Layer 2 of a small transformer language model trained on English Wikipedia (13 layers, counted from 0, width 128).
Take only the direct path to the model's output, skipping the later layers: a vector added to the residual stream pushes a token's score in proportion to its dot product with that token's output vector.

Output vectors of the tokens that the questions are about. A number n stands for (n - 128) times 0.011.
"ities": 79, 130, 98, 170, 119, 61, 205, 179, 175, 128, 107, 98, 44, 97, 149, 136, 122, 74, 111, 83, 148, 97, 143, 137, 136, 179, 112, 103, 123, 162, 96, 99, 146, 41, 94, 168, 147, 146, 113, 109, 115, 154, 156, 164, 111, 118, 69, 156, 107, 25, 163, 51, 141, 106, 124, 161, 110, 122, 217, 57, 137, 174, 124, 34, 141, 132, 124, 119, 85, 193, 76, 144, 153, 102, 127, 141, 56, 125, 113, 135, 126, 174, 50, 155, 142, 137, 113, 151, 156, 172, 84, 161, 104, 191, 118, 182, 65, 151, 134, 161, 171, 132, 198, 133, 177, 89, 178, 132, 200, 196, 87, 147, 153, 128, 110, 114, 130, 133, 162, 125, 114, 78, 138, 70, 141, 153, 188, 151
"uch": 152, 129, 159, 80, 138, 117, 186, 164, 221, 126, 118, 114, 139, 131, 135, 145, 161, 103, 92, 154, 109, 80, 131, 171, 82, 137, 84, 125, 102, 93, 151, 126, 187, 121, 121, 139, 172, 91, 179, 125, 117, 127, 155, 121, 107, 111, 106, 155, 138, 125, 75, 141, 115, 171, 74, 143, 130, 80, 132, 88, 147, 129, 187, 157, 98, 157, 126, 157, 89, 112, 96, 190, 131, 180, 94, 117, 78, 116, 138, 140, 140, 115, 155, 107, 110, 71, 75, 175, 93, 143, 125, 132, 151, 129, 135, 150, 79, 157, 136, 119, 159, 127, 133, 166, 73, 131, 158, 136, 130, 111, 143, 154, 109, 84, 52, 92, 107, 126, 169, 141, 143, 140, 90, 147, 166, 113, 132, 113
"%": 123, 135, 105, 70, 89, 91, 134, 120, 132, 113, 133, 164, 111, 115, 112, 93, 145, 85, 77, 93, 141, 123, 162, 117, 140, 199, 55, 118, 161, 152, 142, 74, 166, 132, 95, 117, 131, 195, 84, 99, 44, 149, 153, 200, 142, 126, 158, 154, 109, 109, 111, 126, 143, 159, 121, 160, 125, 134, 149, 134, 156, 121, 126, 101, 165, 170, 121, 142, 101, 151, 129, 149, 154, 99, 144, 139, 88, 168, 83, 122, 130, 124, 97, 128, 96, 125, 161, 67, 115, 143, 74, 125, 140, 105, 113, 153, 131, 160, 115, 138, 118, 122, 161, 106, 110, 114, 176, 108, 96, 125, 130, 158, 127, 89, 143, 155, 153, 125, 132, 137, 145, 124, 93, 131, 144, 186, 186, 168
"dom": 97, 124, 121, 26, 96, 100, 144, 195, 146, 110, 195, 90, 101, 77, 153, 155, 174, 136, 142, 79, 166, 114, 143, 188, 103, 157, 79, 172, 169, 81, 148, 109, 111, 100, 113, 126, 173, 153, 130, 147, 102, 127, 143, 123, 201, 91, 153, 206, 117, 116, 178, 57, 132, 124, 107, 128, 165, 143, 189, 129, 155, 224, 132, 109, 112, 118, 130, 158, 156, 178, 64, 183, 163, 165, 89, 118, 110, 129, 96, 109, 99, 141, 81, 170, 106, 65, 135, 152, 137, 130, 109, 66, 150, 121, 96, 79, 61, 115, 125, 90, 182, 87, 179, 136, 144, 45, 127, 128, 107, 133, 150, 249, 175, 95, 78, 138, 116, 70, 194, 102, 83, 86, 102, 219, 136, 105, 102, 113
"ional": 128, 147, 90, 135, 150, 51, 240, 188, 83, 160, 113, 138, 160, 93, 97, 156, 94, 78, 137, 174, 103, 130, 97, 144, 114, 162, 88, 189, 143, 171, 163, 58, 169, 113, 106, 111, 160, 119, 165, 136, 78, 77, 138, 201, 99, 138, 143, 163, 86, 119, 151, 77, 118, 137, 169, 136, 101, 126, 176, 77, 120, 95, 129, 104, 135, 68, 132, 183, 117, 59, 79, 126, 202, 162, 78, 106, 137, 152, 82, 165, 59, 105, 99, 119, 170, 139, 84, 69, 116, 125, 143, 178, 129, 115, 106, 91, 112, 162, 148, 87, 169, 111, 172, 138, 184, 120, 193, 168, 104, 101, 146, 103, 140, 111, 95, 100, 131, 130, 207, 139, 187, 129, 116, 115, 175, 105, 159, 81
"ong": 171, 132, 141, 136, 108, 104, 102, 100, 170, 111, 70, 124, 117, 116, 154, 151, 102, 108, 119, 136, 69, 141, 107, 195, 153, 123, 75, 189, 109, 113, 138, 151, 143, 94, 152, 148, 109, 151, 165, 127, 67, 116, 144, 155, 146, 131, 110, 138, 105, 162, 149, 113, 176, 120, 80, 144, 177, 134, 135, 135, 121, 133, 149, 113, 129, 189, 132, 98, 166, 152, 145, 170, 155, 137, 128, 163, 151, 157, 149, 138, 127, 161, 102, 120, 106, 92, 74, 112, 172, 141, 136, 138, 92, 154, 140, 143, 84, 162, 134, 89, 131, 121, 117, 116, 130, 89, 141, 141, 152, 154, 135, 128, 122, 110, 90, 106, 113, 82, 131, 56, 143, 143, 99, 76, 102, 111, 110, 124
"one": 91, 126, 104, 112, 161, 141, 135, 117, 200, 135, 87, 149, 151, 90, 110, 85, 60, 76, 110, 115, 114, 138, 166, 114, 115, 136, 90, 141, 167, 163, 163, 164, 117, 107, 149, 93, 156, 159, 191, 158, 62, 132, 115, 143, 129, 194, 108, 159, 96, 73, 148, 109, 167, 100, 98, 140, 165, 151, 104, 179, 88, 124, 192, 157, 124, 144, 126, 162, 160, 161, 114, 119, 123, 163, 168, 129, 164, 149, 125, 157, 111, 132, 67, 116, 174, 142, 91, 141, 109, 173, 75, 155, 123, 128, 154, 158, 112, 165, 79, 152, 102, 134, 136, 141, 66, 133, 106, 123, 129, 98, 131, 165, 100, 131, 76, 112, 134, 47, 109, 150, 127, 95, 98, 135, 87, 154, 115, 119
"iz": 97, 125, 151, 152, 138, 102, 145, 132, 139, 146, 71, 157, 140, 183, 144, 146, 113, 111, 120, 124, 150, 118, 117, 132, 132, 137, 139, 123, 123, 145, 48, 125, 200, 143, 119, 133, 117, 57, 107, 129, 111, 144, 64, 113, 141, 99, 126, 191, 151, 99, 178, 138, 107, 109, 126, 160, 75, 109, 154, 123, 133, 142, 134, 96, 132, 117, 130, 101, 138, 180, 108, 126, 116, 103, 87, 183, 110, 83, 156, 109, 141, 102, 78, 145, 144, 184, 101, 106, 133, 152, 162, 151, 135, 124, 145, 147, 79, 165, 97, 124, 111, 131, 108, 98, 171, 122, 196, 152, 108, 174, 154, 163, 149, 140, 89, 124, 150, 119, 146, 165, 124, 82, 105, 109, 112, 83, 110, 140
"-": 138, 123, 144, 129, 161, 157, 146, 83, 124, 91, 117, 126, 128, 150, 99, 172, 109, 137, 129, 132, 127, 162, 153, 103, 138, 145, 130, 109, 125, 129, 165, 143, 122, 170, 166, 121, 88, 97, 140, 123, 131, 125, 141, 95, 77, 102, 174, 121, 157, 136, 127, 161, 88, 113, 184, 104, 126, 131, 137, 148, 85, 116, 145, 137, 144, 158, 129, 66, 108, 156, 135, 116, 147, 105, 121, 156, 137, 167, 133, 156, 135, 162, 126, 117, 109, 109, 152, 96, 155, 134, 194, 118, 120, 140, 113, 110, 145, 102, 137, 143, 131, 152, 127, 82, 140, 120, 104, 127, 149, 98, 100, 84, 103, 151, 133, 141, 108, 118, 77, 127, 92, 121, 152, 98, 100, 112, 133, 138
"ily": 136, 132, 133, 123, 154, 122, 124, 156, 133, 160, 127, 173, 86, 83, 89, 111, 162, 67, 118, 140, 112, 124, 98, 116, 64, 172, 80, 49, 121, 93, 153, 126, 171, 107, 139, 179, 177, 122, 207, 143, 80, 198, 101, 143, 103, 162, 142, 128, 143, 41, 112, 15, 134, 108, 73, 175, 153, 189, 173, 104, 140, 105, 101, 107, 91, 131, 129, 159, 187, 182, 94, 133, 171, 96, 78, 97, 171, 63, 155, 187, 87, 130, 66, 139, 140, 94, 145, 157, 136, 172, 112, 142, 146, 166, 67, 113, 64, 212, 129, 137, 160, 95, 143, 205, 106, 85, 118, 199, 155, 72, 92, 149, 95, 166, 66, 132, 171, 65, 175, 116, 189, 139, 125, 177, 139, 120, 129, 118
"ourt": 126, 138, 104, 134, 108, 84, 179, 168, 188, 135, 180, 129, 93, 120, 121, 124, 166, 60, 118, 107, 112, 83, 127, 178, 122, 169, 120, 219, 109, 82, 132, 103, 146, 118, 62, 102, 91, 124, 146, 133, 120, 149, 129, 170, 113, 112, 111, 102, 86, 65, 82, 138, 163, 121, 143, 159, 108, 137, 139, 115, 156, 148, 157, 85, 113, 93, 129, 157, 127, 145, 138, 134, 104, 122, 163, 130, 156, 121, 155, 127, 95, 135, 107, 145, 151, 142, 103, 111, 112, 143, 157, 100, 137, 153, 120, 99, 61, 141, 157, 175, 148, 75, 105, 104, 117, 104, 175, 177, 146, 133, 114, 163, 149, 97, 137, 134, 118, 122, 141, 178, 156, 105, 159, 122, 110, 92, 135, 140
"ee": 190, 135, 119, 157, 195, 134, 125, 161, 103, 179, 131, 63, 139, 104, 129, 139, 113, 122, 138, 186, 86, 93, 190, 176, 79, 136, 129, 173, 146, 164, 143, 95, 168, 175, 148, 115, 138, 168, 99, 93, 99, 203, 137, 118, 175, 79, 87, 151, 124, 114, 129, 116, 169, 94, 122, 151, 152, 118, 111, 121, 93, 109, 185, 116, 97, 165, 125, 102, 120, 75, 120, 127, 119, 179, 77, 143, 120, 104, 113, 137, 125, 126, 71, 127, 151, 104, 77, 121, 102, 132, 168, 160, 135, 130, 82, 81, 64, 130, 93, 162, 162, 113, 94, 166, 145, 125, 133, 190, 117, 131, 110, 130, 107, 94, 142, 73, 159, 109, 122, 124, 173, 77, 132, 147, 113, 119, 159, 110
"oph": 113, 130, 141, 126, 141, 78, 178, 170, 211, 117, 93, 121, 151, 150, 117, 157, 160, 108, 160, 111, 132, 102, 160, 70, 175, 137, 82, 118, 171, 102, 96, 85, 111, 122, 121, 146, 156, 112, 152, 102, 116, 107, 80, 117, 139, 183, 185, 115, 83, 64, 128, 115, 155, 148, 144, 144, 204, 127, 145, 121, 129, 112, 163, 150, 107, 140, 120, 146, 141, 124, 175, 125, 127, 162, 91, 169, 124, 131, 155, 179, 137, 114, 34, 129, 151, 106, 133, 117, 123, 149, 76, 117, 88, 152, 88, 82, 75, 129, 199, 109, 121, 76, 146, 118, 105, 106, 158, 132, 104, 152, 115, 129, 125, 129, 131, 104, 162, 104, 147, 115, 100, 152, 101, 179, 140, 82, 140, 128

Each question shows what one neuron of this layer's MLP adds at an activation of 1. A number n stands for (n - 128) times 0.0025.

n373: 143, 117, 118, 154, 187, 115, 139, 158, 81, 138, 101, 111, 132, 145, 92, 103, 128, 128, 122, 140, 156, 92, 128, 159, 127, 108, 81, 164, 112, 120, 108, 118, 185, 147, 188, 120, 154, 164, 112, 139, 130, 165, 135, 106, 129, 134, 143, 110, 103, 88, 124, 91, 116, 118, 150, 93, 146, 115, 126, 117, 123, 76, 94, 100, 108, 125, 167, 118, 122, 99, 136, 132, 166, 127, 142, 172, 126, 114, 113, 112, 94, 83, 121, 82, 148, 137, 147, 145, 145, 120, 144, 134, 118, 136, 145, 152, 139, 171, 94, 128, 135, 118, 117, 174, 73, 79, 109, 136, 162, 129, 132, 153, 154, 104, 140, 133, 135, 142, 118, 116, 155, 134, 139, 133, 132, 122, 119, 147
Pushed up most: "ee"

n494: 139, 126, 119, 117, 135, 127, 120, 109, 134, 148, 131, 130, 130, 127, 125, 111, 127, 121, 139, 138, 138, 143, 145, 151, 127, 149, 164, 130, 133, 145, 151, 126, 136, 185, 111, 99, 82, 123, 149, 141, 132, 131, 170, 122, 166, 137, 96, 149, 154, 121, 114, 131, 151, 100, 125, 129, 120, 126, 137, 90, 101, 117, 122, 167, 140, 132, 128, 160, 98, 102, 115, 109, 116, 120, 124, 98, 139, 128, 104, 127, 167, 143, 113, 137, 131, 147, 114, 136, 145, 132, 101, 161, 143, 122, 121, 107, 132, 134, 108, 131, 144, 145, 145, 136, 137, 89, 115, 126, 59, 135, 69, 153, 165, 144, 130, 118, 151, 152, 132, 112, 126, 76, 102, 109, 127, 83, 127, 111
Pushed up most: "ee"

n506: 142, 128, 125, 103, 138, 106, 171, 151, 124, 127, 133, 139, 94, 115, 166, 100, 117, 150, 134, 149, 115, 90, 133, 121, 172, 169, 149, 101, 122, 110, 111, 113, 94, 150, 126, 135, 131, 142, 126, 145, 132, 105, 160, 117, 121, 103, 102, 116, 112, 133, 138, 157, 120, 153, 145, 156, 134, 118, 146, 137, 116, 126, 142, 143, 136, 104, 142, 121, 149, 157, 150, 106, 113, 147, 114, 115, 129, 153, 152, 147, 127, 138, 126, 94, 123, 132, 118, 62, 127, 86, 116, 140, 94, 151, 110, 105, 122, 189, 147, 97, 130, 129, 133, 140, 117, 129, 130, 129, 137, 129, 124, 113, 117, 123, 134, 138, 137, 111, 117, 103, 104, 151, 151, 116, 98, 98, 144, 118
Pushed up most: "oph"

n418: 164, 164, 151, 144, 118, 109, 102, 148, 129, 142, 150, 105, 149, 169, 89, 124, 182, 137, 104, 108, 156, 120, 113, 120, 139, 173, 97, 130, 87, 181, 163, 163, 128, 115, 107, 123, 110, 138, 137, 127, 145, 119, 126, 169, 109, 104, 145, 93, 111, 146, 157, 177, 104, 129, 94, 159, 127, 90, 109, 97, 119, 153, 109, 124, 151, 95, 164, 113, 94, 145, 145, 120, 122, 105, 127, 106, 141, 126, 145, 139, 110, 141, 95, 117, 85, 151, 112, 148, 110, 132, 152, 114, 137, 153, 136, 144, 129, 109, 120, 117, 124, 126, 146, 103, 110, 113, 143, 133, 166, 112, 118, 172, 123, 97, 121, 92, 124, 82, 127, 127, 129, 97, 120, 121, 185, 144, 101, 146
Pushed up most: "ourt"

n148: 115, 103, 141, 194, 120, 146, 103, 133, 140, 134, 131, 135, 145, 101, 139, 110, 138, 139, 124, 103, 109, 103, 112, 160, 143, 97, 108, 117, 143, 168, 53, 174, 127, 95, 160, 100, 116, 130, 98, 117, 125, 162, 144, 128, 129, 98, 132, 89, 135, 84, 117, 166, 137, 142, 91, 127, 108, 112, 142, 98, 146, 142, 147, 121, 171, 119, 118, 127, 141, 122, 120, 169, 120, 124, 86, 119, 150, 185, 139, 96, 145, 129, 164, 128, 139, 183, 123, 127, 83, 147, 83, 119, 131, 124, 121, 163, 172, 129, 139, 129, 170, 116, 154, 106, 148, 107, 120, 101, 119, 165, 98, 134, 123, 127, 150, 100, 125, 132, 164, 131, 125, 127, 91, 122, 140, 104, 139, 113
Which of these tokens does it push down most? "ily"

n7: 115, 102, 147, 86, 114, 143, 108, 161, 157, 128, 126, 128, 115, 108, 120, 157, 137, 124, 114, 111, 153, 122, 117, 76, 134, 113, 151, 103, 133, 142, 160, 83, 127, 174, 144, 126, 128, 144, 107, 118, 108, 131, 152, 130, 124, 119, 131, 125, 168, 140, 147, 94, 121, 107, 150, 119, 113, 130, 127, 132, 142, 150, 141, 119, 89, 124, 67, 119, 126, 153, 117, 122, 103, 119, 124, 98, 146, 94, 150, 139, 117, 150, 146, 123, 138, 143, 145, 143, 139, 132, 180, 122, 126, 113, 142, 74, 134, 127, 145, 121, 133, 134, 112, 107, 142, 169, 135, 135, 116, 106, 132, 123, 108, 143, 153, 125, 147, 157, 99, 134, 140, 143, 138, 121, 120, 141, 103, 129
Which two tokens does it push up most, strongest first? "-", "ily"

n293: 129, 93, 96, 121, 124, 148, 114, 163, 127, 128, 113, 117, 153, 115, 132, 159, 155, 142, 131, 116, 160, 155, 134, 140, 149, 112, 161, 108, 163, 107, 143, 142, 112, 145, 133, 138, 155, 124, 153, 172, 147, 99, 139, 167, 132, 148, 161, 158, 114, 77, 135, 127, 75, 109, 120, 125, 98, 117, 137, 122, 105, 94, 136, 157, 108, 105, 117, 148, 122, 121, 113, 126, 82, 131, 106, 122, 127, 149, 115, 119, 88, 102, 152, 105, 117, 167, 112, 118, 120, 116, 133, 124, 106, 142, 107, 131, 122, 135, 179, 125, 148, 116, 123, 120, 129, 92, 147, 123, 136, 134, 103, 154, 75, 153, 128, 164, 177, 146, 121, 130, 115, 118, 158, 132, 129, 99, 132, 91
Which of these tokens does it push down most? "ong"

n346: 119, 102, 86, 132, 112, 152, 182, 117, 158, 164, 94, 106, 107, 123, 137, 111, 175, 111, 104, 95, 146, 126, 57, 120, 125, 140, 133, 107, 145, 126, 156, 111, 151, 119, 135, 94, 107, 114, 115, 97, 140, 160, 138, 116, 168, 116, 46, 141, 151, 109, 169, 117, 111, 147, 150, 110, 88, 169, 128, 137, 162, 104, 145, 88, 111, 160, 164, 160, 156, 134, 119, 79, 141, 104, 122, 91, 81, 106, 151, 94, 195, 109, 132, 88, 142, 148, 117, 143, 104, 151, 91, 167, 166, 119, 134, 158, 130, 95, 73, 94, 118, 131, 129, 126, 152, 153, 95, 131, 87, 118, 166, 161, 158, 115, 160, 116, 120, 127, 134, 100, 150, 202, 151, 132, 126, 187, 173, 92
Pushed up most: "ities"

n201: 119, 136, 120, 115, 107, 94, 120, 113, 125, 123, 153, 126, 138, 146, 121, 113, 121, 140, 131, 99, 136, 78, 136, 111, 138, 104, 135, 126, 150, 113, 110, 105, 126, 115, 80, 136, 118, 140, 145, 142, 165, 173, 120, 143, 97, 131, 152, 124, 121, 114, 131, 123, 193, 175, 88, 136, 120, 87, 99, 133, 78, 99, 173, 160, 148, 114, 164, 151, 107, 159, 83, 148, 165, 156, 137, 142, 109, 144, 103, 60, 139, 145, 142, 159, 85, 164, 102, 199, 157, 122, 165, 120, 119, 130, 141, 137, 187, 158, 125, 115, 141, 104, 146, 138, 69, 126, 86, 77, 141, 79, 150, 130, 131, 141, 121, 140, 143, 142, 127, 145, 160, 131, 123, 85, 93, 99, 125, 164
Which three tokens does it push up most, strongest first? "uch", "one", "%"

n495: 157, 155, 152, 141, 89, 116, 123, 150, 142, 134, 132, 105, 168, 103, 120, 88, 139, 115, 120, 157, 132, 149, 148, 135, 98, 126, 153, 132, 107, 89, 150, 150, 101, 130, 130, 139, 71, 127, 114, 106, 117, 154, 110, 153, 116, 155, 141, 110, 123, 93, 153, 98, 177, 148, 111, 107, 165, 118, 172, 70, 138, 119, 99, 147, 109, 116, 140, 158, 94, 117, 191, 140, 119, 84, 132, 109, 112, 151, 132, 131, 139, 107, 153, 154, 113, 161, 114, 141, 120, 126, 112, 123, 155, 131, 179, 135, 108, 147, 93, 153, 95, 135, 137, 129, 131, 103, 131, 121, 156, 76, 93, 167, 131, 113, 137, 130, 154, 70, 127, 120, 156, 129, 144, 127, 121, 139, 109, 131
Which two tokens does it push up most, strongest first? "ily", "ourt"

n298: 150, 123, 149, 133, 93, 142, 162, 93, 120, 88, 101, 117, 122, 119, 91, 148, 159, 74, 139, 155, 128, 118, 97, 142, 85, 134, 148, 113, 118, 93, 130, 86, 134, 153, 115, 124, 158, 146, 179, 153, 115, 88, 150, 101, 187, 135, 116, 144, 115, 157, 136, 134, 132, 161, 93, 123, 140, 73, 165, 97, 146, 146, 105, 138, 168, 153, 130, 116, 124, 101, 120, 110, 111, 117, 103, 92, 146, 104, 157, 166, 146, 147, 133, 69, 127, 122, 153, 114, 112, 121, 120, 138, 134, 136, 143, 125, 142, 138, 121, 137, 145, 161, 111, 104, 102, 159, 148, 73, 113, 117, 118, 62, 146, 144, 160, 173, 168, 148, 133, 129, 113, 163, 111, 161, 165, 107, 122, 89
Which three tokens does it push up most, strongest first? "uch", "ional", "oph"

n280: 152, 141, 110, 98, 136, 99, 128, 121, 147, 110, 121, 134, 120, 123, 69, 115, 95, 111, 130, 122, 153, 143, 141, 149, 141, 112, 100, 123, 127, 147, 111, 121, 123, 96, 83, 129, 130, 125, 140, 107, 113, 174, 153, 91, 116, 121, 116, 104, 99, 167, 151, 104, 119, 155, 153, 123, 134, 162, 99, 119, 116, 146, 127, 106, 116, 128, 164, 132, 137, 129, 131, 120, 137, 109, 119, 168, 143, 103, 124, 167, 150, 134, 121, 141, 132, 159, 129, 146, 138, 126, 119, 139, 128, 125, 140, 119, 116, 116, 113, 119, 156, 133, 134, 108, 140, 141, 132, 131, 131, 160, 105, 136, 149, 118, 134, 133, 115, 112, 142, 138, 126, 145, 126, 83, 137, 178, 129, 127
Which of these tokens does it push down most? "uch"

n357: 116, 107, 137, 173, 163, 147, 139, 125, 125, 161, 90, 124, 148, 139, 115, 117, 155, 96, 123, 108, 117, 159, 96, 135, 143, 122, 81, 120, 131, 143, 96, 130, 110, 111, 109, 163, 127, 157, 111, 159, 91, 93, 168, 160, 133, 149, 163, 114, 83, 162, 132, 142, 125, 153, 119, 160, 138, 107, 129, 121, 127, 130, 116, 134, 97, 102, 143, 107, 100, 111, 127, 90, 154, 142, 160, 136, 170, 187, 138, 140, 136, 141, 139, 137, 126, 129, 90, 96, 111, 124, 145, 115, 106, 150, 96, 136, 147, 122, 90, 116, 103, 130, 149, 108, 150, 111, 107, 135, 144, 133, 123, 121, 133, 123, 124, 113, 92, 114, 150, 114, 139, 135, 136, 130, 172, 98, 106, 135
Pushed up most: "ional"

n511: 119, 100, 115, 153, 129, 119, 100, 138, 144, 125, 102, 121, 114, 111, 126, 156, 114, 114, 108, 72, 158, 133, 110, 104, 168, 101, 119, 129, 115, 71, 119, 131, 119, 176, 153, 152, 138, 102, 139, 102, 150, 125, 141, 135, 82, 82, 138, 114, 124, 165, 150, 152, 157, 57, 138, 174, 148, 140, 130, 92, 137, 145, 168, 112, 101, 80, 139, 142, 119, 85, 67, 122, 133, 129, 142, 123, 129, 119, 91, 134, 98, 163, 114, 164, 141, 102, 148, 122, 114, 148, 76, 92, 141, 114, 189, 123, 174, 127, 118, 116, 131, 152, 130, 134, 158, 114, 88, 166, 153, 146, 146, 120, 124, 162, 121, 99, 147, 142, 142, 147, 148, 131, 146, 120, 123, 169, 148, 136
Pushed up most: "ities"

n322: 142, 103, 145, 138, 83, 163, 134, 160, 122, 149, 113, 113, 141, 141, 102, 153, 103, 136, 129, 90, 131, 138, 104, 158, 98, 126, 106, 134, 137, 136, 116, 134, 132, 190, 132, 127, 126, 108, 126, 109, 213, 138, 137, 80, 94, 144, 183, 113, 115, 154, 124, 136, 145, 190, 111, 145, 140, 102, 112, 139, 83, 118, 131, 122, 125, 104, 71, 124, 143, 144, 88, 130, 153, 92, 125, 135, 142, 133, 112, 131, 94, 127, 125, 138, 113, 137, 142, 132, 133, 104, 99, 110, 164, 119, 150, 140, 164, 146, 123, 96, 145, 143, 148, 106, 134, 143, 113, 73, 154, 92, 153, 125, 105, 140, 119, 160, 125, 136, 152, 125, 115, 116, 121, 113, 133, 115, 136, 130
Pushed up most: "-"

n101: 90, 129, 123, 150, 123, 138, 145, 137, 121, 137, 116, 135, 88, 135, 114, 106, 110, 148, 147, 102, 150, 155, 122, 102, 90, 110, 121, 173, 119, 143, 140, 120, 132, 114, 154, 117, 131, 118, 131, 94, 153, 125, 102, 119, 114, 129, 103, 151, 140, 133, 120, 101, 143, 79, 115, 130, 136, 176, 141, 108, 107, 125, 150, 145, 87, 149, 160, 142, 175, 118, 137, 142, 148, 130, 162, 135, 153, 121, 127, 139, 131, 106, 130, 138, 150, 151, 141, 153, 120, 130, 133, 72, 130, 123, 126, 123, 186, 129, 106, 149, 122, 183, 133, 115, 103, 140, 97, 131, 112, 133, 102, 94, 117, 115, 166, 102, 134, 131, 147, 95, 141, 88, 92, 147, 146, 135, 106, 128
Which three tokens does it push up most, strongest first? "one", "ily", "ee"

n428: 126, 134, 152, 112, 87, 91, 148, 114, 120, 113, 82, 126, 91, 137, 160, 160, 128, 126, 127, 146, 127, 119, 97, 112, 120, 145, 132, 132, 164, 151, 169, 148, 108, 141, 143, 80, 170, 93, 146, 168, 152, 117, 129, 125, 123, 141, 100, 155, 160, 101, 114, 158, 111, 101, 127, 152, 112, 170, 114, 138, 118, 77, 94, 105, 87, 117, 191, 118, 140, 104, 141, 77, 150, 115, 156, 142, 87, 126, 118, 107, 128, 148, 118, 143, 148, 187, 108, 179, 141, 135, 143, 78, 112, 137, 122, 134, 129, 113, 142, 105, 138, 173, 152, 166, 127, 111, 134, 99, 100, 146, 129, 161, 102, 126, 119, 137, 134, 175, 124, 136, 113, 70, 139, 129, 136, 103, 93, 180
Pushed up most: "iz"

n330: 153, 135, 135, 109, 130, 129, 122, 153, 111, 157, 116, 124, 121, 132, 101, 124, 159, 145, 88, 120, 120, 139, 152, 162, 138, 106, 125, 122, 93, 127, 151, 124, 110, 125, 110, 126, 121, 132, 124, 117, 99, 127, 141, 136, 127, 139, 132, 150, 149, 97, 107, 163, 135, 143, 134, 112, 107, 98, 131, 145, 133, 120, 139, 169, 93, 176, 148, 98, 121, 138, 103, 127, 122, 114, 145, 141, 119, 112, 115, 142, 125, 127, 116, 123, 135, 120, 155, 118, 122, 106, 117, 133, 135, 135, 119, 107, 112, 150, 111, 121, 153, 122, 142, 115, 164, 83, 121, 161, 124, 145, 136, 132, 90, 112, 95, 135, 137, 136, 122, 174, 126, 179, 155, 163, 132, 127, 92, 100
Which of these tokens does it push down most? "ities"

n302: 119, 129, 100, 102, 131, 150, 135, 98, 145, 163, 129, 100, 122, 163, 134, 122, 83, 114, 112, 136, 151, 114, 141, 100, 114, 134, 137, 188, 137, 109, 79, 129, 129, 145, 150, 129, 116, 118, 128, 140, 134, 130, 125, 110, 130, 168, 133, 117, 113, 93, 163, 100, 108, 133, 131, 142, 163, 97, 101, 139, 141, 115, 153, 177, 102, 139, 120, 76, 129, 157, 125, 185, 133, 75, 159, 157, 164, 107, 114, 117, 120, 123, 131, 122, 141, 144, 145, 152, 140, 109, 146, 91, 145, 114, 140, 119, 167, 87, 134, 131, 131, 111, 105, 131, 118, 149, 114, 110, 128, 162, 182, 118, 116, 132, 139, 149, 100, 99, 108, 149, 124, 103, 131, 119, 155, 129, 120, 156
Which of these tokens does it push down most? "ional"

n234: 120, 93, 137, 141, 150, 127, 117, 154, 103, 101, 129, 152, 127, 131, 106, 114, 120, 149, 113, 125, 159, 115, 152, 104, 113, 107, 98, 111, 134, 117, 156, 158, 143, 140, 150, 127, 171, 148, 135, 161, 125, 159, 157, 106, 161, 165, 173, 127, 138, 127, 109, 155, 98, 80, 146, 103, 180, 147, 94, 164, 110, 89, 156, 105, 77, 168, 139, 127, 122, 80, 136, 111, 152, 148, 118, 113, 136, 125, 161, 159, 102, 100, 157, 161, 123, 138, 148, 79, 123, 134, 111, 121, 104, 127, 137, 118, 72, 158, 94, 118, 128, 124, 147, 126, 102, 106, 122, 142, 126, 125, 112, 156, 107, 123, 138, 110, 122, 149, 115, 139, 123, 112, 151, 156, 152, 121, 97, 107
Which of these tokens does it push down most? "ities"

n427: 111, 129, 138, 142, 129, 133, 122, 87, 133, 148, 133, 139, 143, 129, 155, 163, 150, 102, 142, 147, 134, 111, 133, 160, 124, 137, 110, 160, 119, 115, 151, 98, 159, 119, 99, 112, 129, 88, 150, 139, 149, 114, 130, 127, 147, 153, 119, 162, 111, 106, 119, 115, 129, 124, 126, 133, 107, 142, 132, 119, 119, 129, 128, 147, 161, 136, 110, 119, 111, 124, 106, 137, 108, 126, 137, 138, 132, 108, 141, 131, 103, 138, 127, 120, 124, 124, 123, 159, 129, 115, 109, 131, 148, 112, 142, 134, 104, 115, 165, 137, 129, 144, 121, 133, 113, 147, 137, 155, 139, 94, 130, 142, 174, 133, 84, 109, 103, 97, 106, 135, 148, 140, 125, 94, 129, 111, 122, 138
Which two tokens does it push up most, strongest first? "uch", "ourt"

n146: 123, 146, 86, 133, 134, 133, 129, 142, 110, 123, 115, 146, 131, 127, 118, 110, 106, 115, 97, 159, 89, 177, 118, 145, 161, 157, 121, 98, 86, 122, 133, 132, 134, 95, 106, 125, 121, 144, 73, 138, 137, 147, 109, 113, 114, 120, 135, 140, 113, 80, 111, 124, 147, 126, 171, 105, 127, 126, 153, 128, 151, 139, 128, 99, 152, 152, 136, 140, 141, 145, 143, 148, 143, 120, 152, 146, 144, 136, 89, 88, 130, 166, 112, 140, 115, 108, 94, 129, 138, 131, 130, 121, 131, 154, 108, 125, 118, 112, 120, 143, 113, 137, 119, 129, 96, 151, 162, 158, 117, 153, 139, 123, 138, 91, 102, 155, 137, 139, 151, 127, 148, 140, 114, 131, 139, 129, 107, 125
Which three tokens does it push up most, strongest first? "ities", "%", "ourt"

n479: 101, 147, 143, 140, 187, 125, 105, 144, 133, 166, 111, 184, 115, 117, 110, 124, 128, 97, 151, 117, 172, 125, 157, 141, 126, 107, 138, 119, 158, 114, 135, 90, 116, 102, 162, 100, 122, 119, 132, 85, 123, 161, 93, 96, 153, 133, 106, 119, 133, 97, 152, 128, 165, 112, 124, 167, 94, 143, 133, 120, 121, 75, 133, 104, 139, 84, 106, 141, 132, 124, 150, 150, 131, 122, 160, 108, 137, 123, 145, 142, 153, 118, 175, 132, 150, 169, 108, 85, 131, 137, 116, 128, 144, 114, 148, 122, 114, 144, 138, 127, 119, 83, 115, 175, 109, 124, 143, 132, 137, 120, 140, 160, 88, 90, 99, 123, 113, 121, 115, 123, 157, 145, 145, 101, 162, 129, 92, 120
Which two tokens does it push up most, strongest first? "ily", "one"

n76: 136, 143, 102, 91, 81, 146, 97, 141, 125, 143, 125, 124, 135, 144, 136, 139, 144, 142, 138, 153, 138, 168, 141, 132, 132, 109, 123, 151, 87, 115, 134, 157, 72, 149, 127, 120, 98, 131, 186, 150, 180, 118, 121, 95, 174, 138, 118, 130, 168, 116, 156, 132, 116, 100, 90, 77, 116, 141, 118, 161, 162, 129, 147, 130, 121, 148, 100, 156, 134, 126, 100, 153, 139, 113, 171, 148, 175, 109, 140, 165, 110, 106, 140, 113, 117, 134, 132, 105, 71, 110, 161, 119, 137, 81, 133, 122, 106, 110, 121, 111, 107, 100, 104, 89, 125, 113, 77, 154, 129, 150, 121, 139, 97, 162, 128, 147, 115, 120, 165, 165, 102, 120, 91, 111, 153, 124, 120, 160
Pushed up most: "dom"